Layer 7 of a small transformer language model trained on English Wikipedia (14 layers, counted from 0, width 96).
A neuron adds its activation times its output weights to the MLP's output. To switch it off is to set its activation to zero at one token and run the rest of the model.

Output weights of the MLP neurons that the questions are about. A number n stands for (n - 128) times 0.0035.
n118: 99, 157, 73, 128, 105, 169, 109, 150, 147, 110, 67, 159, 155, 189, 125, 107, 125, 117, 134, 123, 179, 111, 120, 89, 138, 122, 142, 179, 119, 122, 155, 93, 164, 175, 125, 129, 101, 114, 137, 113, 56, 121, 152, 84, 157, 151, 108, 120, 138, 86, 139, 122, 142, 178, 110, 103, 114, 138, 163, 138, 154, 122, 83, 136, 102, 97, 156, 164, 116, 112, 131, 141, 110, 152, 157, 167, 90, 166, 155, 135, 83, 147, 176, 125, 107, 124, 177, 156, 100, 125, 139, 98, 173, 113, 131, 99
n134: 85, 67, 153, 142, 129, 133, 200, 125, 147, 132, 75, 136, 156, 132, 127, 137, 105, 130, 157, 130, 166, 86, 126, 157, 93, 84, 151, 58, 183, 125, 144, 172, 155, 138, 139, 141, 170, 45, 161, 131, 137, 148, 53, 125, 112, 100, 145, 151, 150, 93, 108, 148, 95, 109, 141, 160, 162, 193, 68, 166, 121, 95, 101, 88, 90, 131, 128, 115, 125, 99, 77, 140, 72, 150, 112, 89, 147, 98, 88, 148, 152, 122, 162, 60, 119, 87, 103, 197, 135, 115, 158, 156, 153, 98, 126, 159
n135: 127, 141, 166, 113, 141, 191, 113, 113, 122, 193, 88, 146, 102, 206, 103, 99, 160, 136, 104, 127, 96, 181, 115, 120, 110, 139, 212, 88, 114, 132, 97, 118, 181, 194, 110, 104, 142, 143, 93, 155, 67, 168, 94, 165, 144, 142, 130, 103, 130, 100, 114, 125, 199, 158, 42, 158, 97, 126, 122, 148, 81, 103, 153, 127, 114, 158, 142, 118, 54, 123, 99, 48, 140, 75, 137, 88, 174, 125, 107, 147, 121, 107, 125, 128, 115, 130, 129, 126, 149, 155, 131, 145, 97, 144, 118, 129
n233: 177, 134, 99, 185, 126, 165, 154, 186, 51, 120, 109, 145, 161, 180, 121, 108, 175, 64, 141, 179, 148, 124, 101, 133, 126, 74, 150, 89, 100, 129, 146, 165, 134, 143, 192, 140, 92, 188, 133, 134, 125, 59, 125, 155, 162, 86, 121, 73, 169, 127, 120, 107, 53, 154, 122, 115, 178, 105, 95, 82, 173, 98, 88, 151, 155, 117, 64, 125, 123, 183, 119, 159, 82, 137, 128, 143, 141, 146, 171, 127, 162, 138, 129, 83, 144, 165, 125, 138, 104, 127, 142, 96, 112, 74, 113, 117
n252: 134, 157, 133, 116, 136, 101, 129, 250, 105, 124, 193, 110, 160, 122, 133, 148, 129, 138, 144, 102, 135, 159, 118, 139, 155, 114, 161, 134, 124, 130, 147, 109, 139, 132, 111, 132, 150, 101, 108, 72, 112, 133, 129, 129, 153, 73, 152, 141, 117, 101, 87, 159, 128, 164, 131, 117, 67, 140, 121, 203, 72, 168, 159, 147, 132, 130, 122, 78, 190, 139, 109, 121, 88, 112, 159, 121, 143, 174, 59, 53, 103, 91, 173, 160, 138, 155, 151, 110, 135, 114, 174, 136, 105, 119, 117, 90

Each question names a token from some text and the token that comes next. It shows the activations a of the neurons there, in the order above. A number n stands for (n - 128) times 0.085.

Then comes g, the gradient of the next token's log-probability with respect to the MLP's output, scaled to length 1. A neuron's effect is roughly proportional to its activation times (output weights . g). A number n stands for (n - 128) times 0.0031.

" ", then "2"
a: 135, 132, 104, 129, 124
g: 152, 118, 133, 153, 194, 144, 46, 133, 135, 139, 79, 156, 197, 153, 118, 148, 167, 122, 89, 104, 131, 128, 168, 117, 144, 117, 106, 85, 179, 168, 193, 113, 147, 148, 121, 109, 93, 129, 65, 113, 147, 217, 148, 134, 138, 163, 132, 95, 171, 172, 103, 167, 141, 89, 107, 111, 131, 124, 67, 140, 141, 156, 126, 176, 116, 160, 142, 163, 90, 102, 152, 108, 181, 136, 125, 131, 143, 178, 157, 164, 108, 104, 138, 86, 94, 129, 95, 100, 146, 158, 209, 169, 152, 138, 94, 91
Which neuron, switched off, raises the next token's probability most? n135

"mi", then "re"
a: 124, 123, 128, 129, 128
g: 125, 139, 86, 229, 111, 152, 167, 127, 67, 150, 103, 127, 133, 170, 163, 106, 139, 129, 50, 142, 103, 144, 130, 103, 110, 123, 125, 154, 104, 84, 120, 131, 170, 136, 176, 144, 72, 121, 99, 95, 171, 145, 164, 118, 184, 91, 142, 157, 217, 118, 144, 123, 155, 142, 158, 95, 125, 126, 106, 131, 116, 82, 100, 85, 163, 162, 146, 131, 119, 169, 140, 168, 83, 82, 83, 126, 125, 132, 159, 103, 111, 110, 110, 138, 168, 98, 170, 123, 77, 61, 186, 103, 188, 122, 141, 115
Which neuron, switched off, lowers the next token's probability most? n233

" area", then " had"
a: 143, 127, 122, 132, 175
g: 154, 161, 117, 166, 173, 134, 127, 189, 78, 116, 96, 157, 147, 100, 126, 101, 95, 128, 159, 148, 163, 172, 156, 153, 207, 138, 84, 114, 136, 115, 146, 79, 126, 131, 104, 197, 165, 118, 155, 130, 131, 167, 122, 83, 215, 164, 115, 75, 187, 175, 146, 111, 127, 166, 124, 139, 80, 129, 125, 122, 88, 116, 148, 41, 135, 142, 108, 152, 165, 150, 91, 194, 149, 152, 34, 114, 154, 139, 128, 115, 122, 97, 134, 137, 110, 158, 160, 141, 137, 146, 103, 83, 104, 135, 116, 131
Which neuron, switched off, lowers the next token's probability most? n252

"Before", then " European"
a: 128, 111, 128, 147, 128
g: 111, 78, 161, 137, 147, 161, 102, 82, 124, 151, 122, 159, 130, 135, 112, 61, 170, 99, 164, 84, 109, 151, 187, 161, 96, 141, 150, 161, 125, 100, 94, 151, 115, 155, 150, 31, 110, 105, 87, 123, 131, 169, 83, 123, 145, 70, 104, 103, 168, 108, 111, 78, 103, 100, 105, 109, 175, 144, 112, 156, 158, 161, 98, 161, 98, 148, 112, 107, 135, 161, 105, 140, 175, 166, 73, 106, 189, 191, 89, 95, 168, 128, 112, 186, 118, 131, 87, 122, 95, 133, 114, 103, 101, 84, 100, 179
Which neuron, switched off, lowers the next token's probability most? n233

" Port", then " Mor"
a: 96, 126, 129, 129, 130
g: 185, 84, 103, 139, 172, 103, 167, 104, 132, 131, 134, 215, 113, 160, 105, 143, 119, 108, 73, 161, 116, 66, 139, 98, 92, 142, 154, 98, 91, 140, 166, 129, 124, 147, 175, 146, 100, 179, 112, 73, 139, 169, 148, 115, 88, 128, 140, 86, 145, 169, 103, 124, 136, 85, 190, 200, 105, 190, 103, 128, 132, 115, 132, 161, 133, 188, 129, 111, 88, 132, 104, 158, 149, 162, 104, 117, 99, 83, 142, 148, 143, 180, 88, 147, 120, 70, 115, 139, 151, 52, 122, 107, 101, 120, 137, 67
Which neuron, switched off, lowers the next token's probability most? n118

" had", then " also"
a: 127, 126, 126, 157, 128
g: 78, 124, 108, 107, 117, 123, 135, 111, 76, 144, 92, 191, 163, 118, 140, 158, 89, 158, 108, 118, 200, 97, 103, 55, 133, 86, 132, 126, 95, 134, 168, 141, 98, 101, 98, 160, 125, 168, 113, 133, 119, 68, 99, 104, 59, 105, 117, 93, 99, 122, 81, 96, 119, 116, 142, 93, 66, 137, 103, 121, 128, 119, 187, 113, 102, 161, 115, 132, 124, 166, 102, 118, 125, 166, 111, 136, 164, 126, 160, 84, 83, 106, 80, 134, 124, 190, 176, 177, 103, 74, 177, 119, 106, 134, 47, 168
Which neuron, switched off, lowers the next token's probability most? n233

" had", then " a"
a: 129, 124, 128, 157, 128
g: 135, 147, 107, 110, 122, 163, 122, 128, 136, 161, 75, 169, 104, 73, 78, 93, 147, 36, 186, 77, 118, 137, 166, 187, 153, 123, 126, 119, 85, 158, 128, 187, 168, 52, 125, 142, 121, 87, 134, 170, 102, 135, 121, 149, 151, 124, 99, 104, 118, 133, 93, 122, 132, 105, 112, 80, 190, 193, 182, 136, 119, 159, 124, 171, 134, 88, 141, 60, 127, 101, 134, 129, 103, 133, 123, 130, 157, 123, 125, 139, 177, 87, 135, 172, 157, 101, 166, 197, 153, 130, 126, 174, 114, 84, 137, 165
Which neuron, switched off, lowers the next token's probability most? n233

"ad", then "mi"
a: 113, 133, 131, 129, 128
g: 148, 101, 167, 169, 97, 181, 116, 158, 121, 150, 129, 81, 105, 147, 115, 128, 134, 104, 50, 131, 96, 163, 135, 117, 110, 113, 142, 79, 119, 101, 174, 173, 155, 183, 215, 100, 183, 101, 73, 100, 166, 155, 160, 144, 128, 161, 93, 171, 112, 104, 152, 161, 136, 122, 155, 116, 131, 116, 102, 90, 134, 108, 197, 136, 42, 136, 120, 64, 96, 148, 83, 132, 151, 105, 141, 142, 133, 109, 107, 113, 163, 166, 182, 140, 91, 194, 105, 88, 166, 94, 107, 117, 135, 143, 102, 143
Which neuron, switched off, lowers the next token's probability most? n118

" ", then "towards"
a: 136, 129, 119, 128, 128
g: 122, 189, 97, 75, 207, 177, 168, 134, 144, 73, 90, 118, 69, 196, 126, 157, 107, 154, 123, 141, 114, 67, 120, 125, 87, 139, 102, 183, 111, 146, 141, 186, 163, 97, 142, 115, 129, 129, 104, 144, 105, 173, 155, 116, 60, 144, 148, 105, 144, 129, 185, 119, 84, 144, 132, 133, 127, 120, 114, 168, 67, 76, 92, 100, 153, 126, 110, 159, 91, 117, 108, 133, 99, 140, 96, 136, 104, 172, 116, 81, 148, 94, 118, 126, 159, 156, 135, 85, 97, 115, 194, 82, 166, 85, 171, 125
Which neuron, switched off, lowers the next token's probability most? n118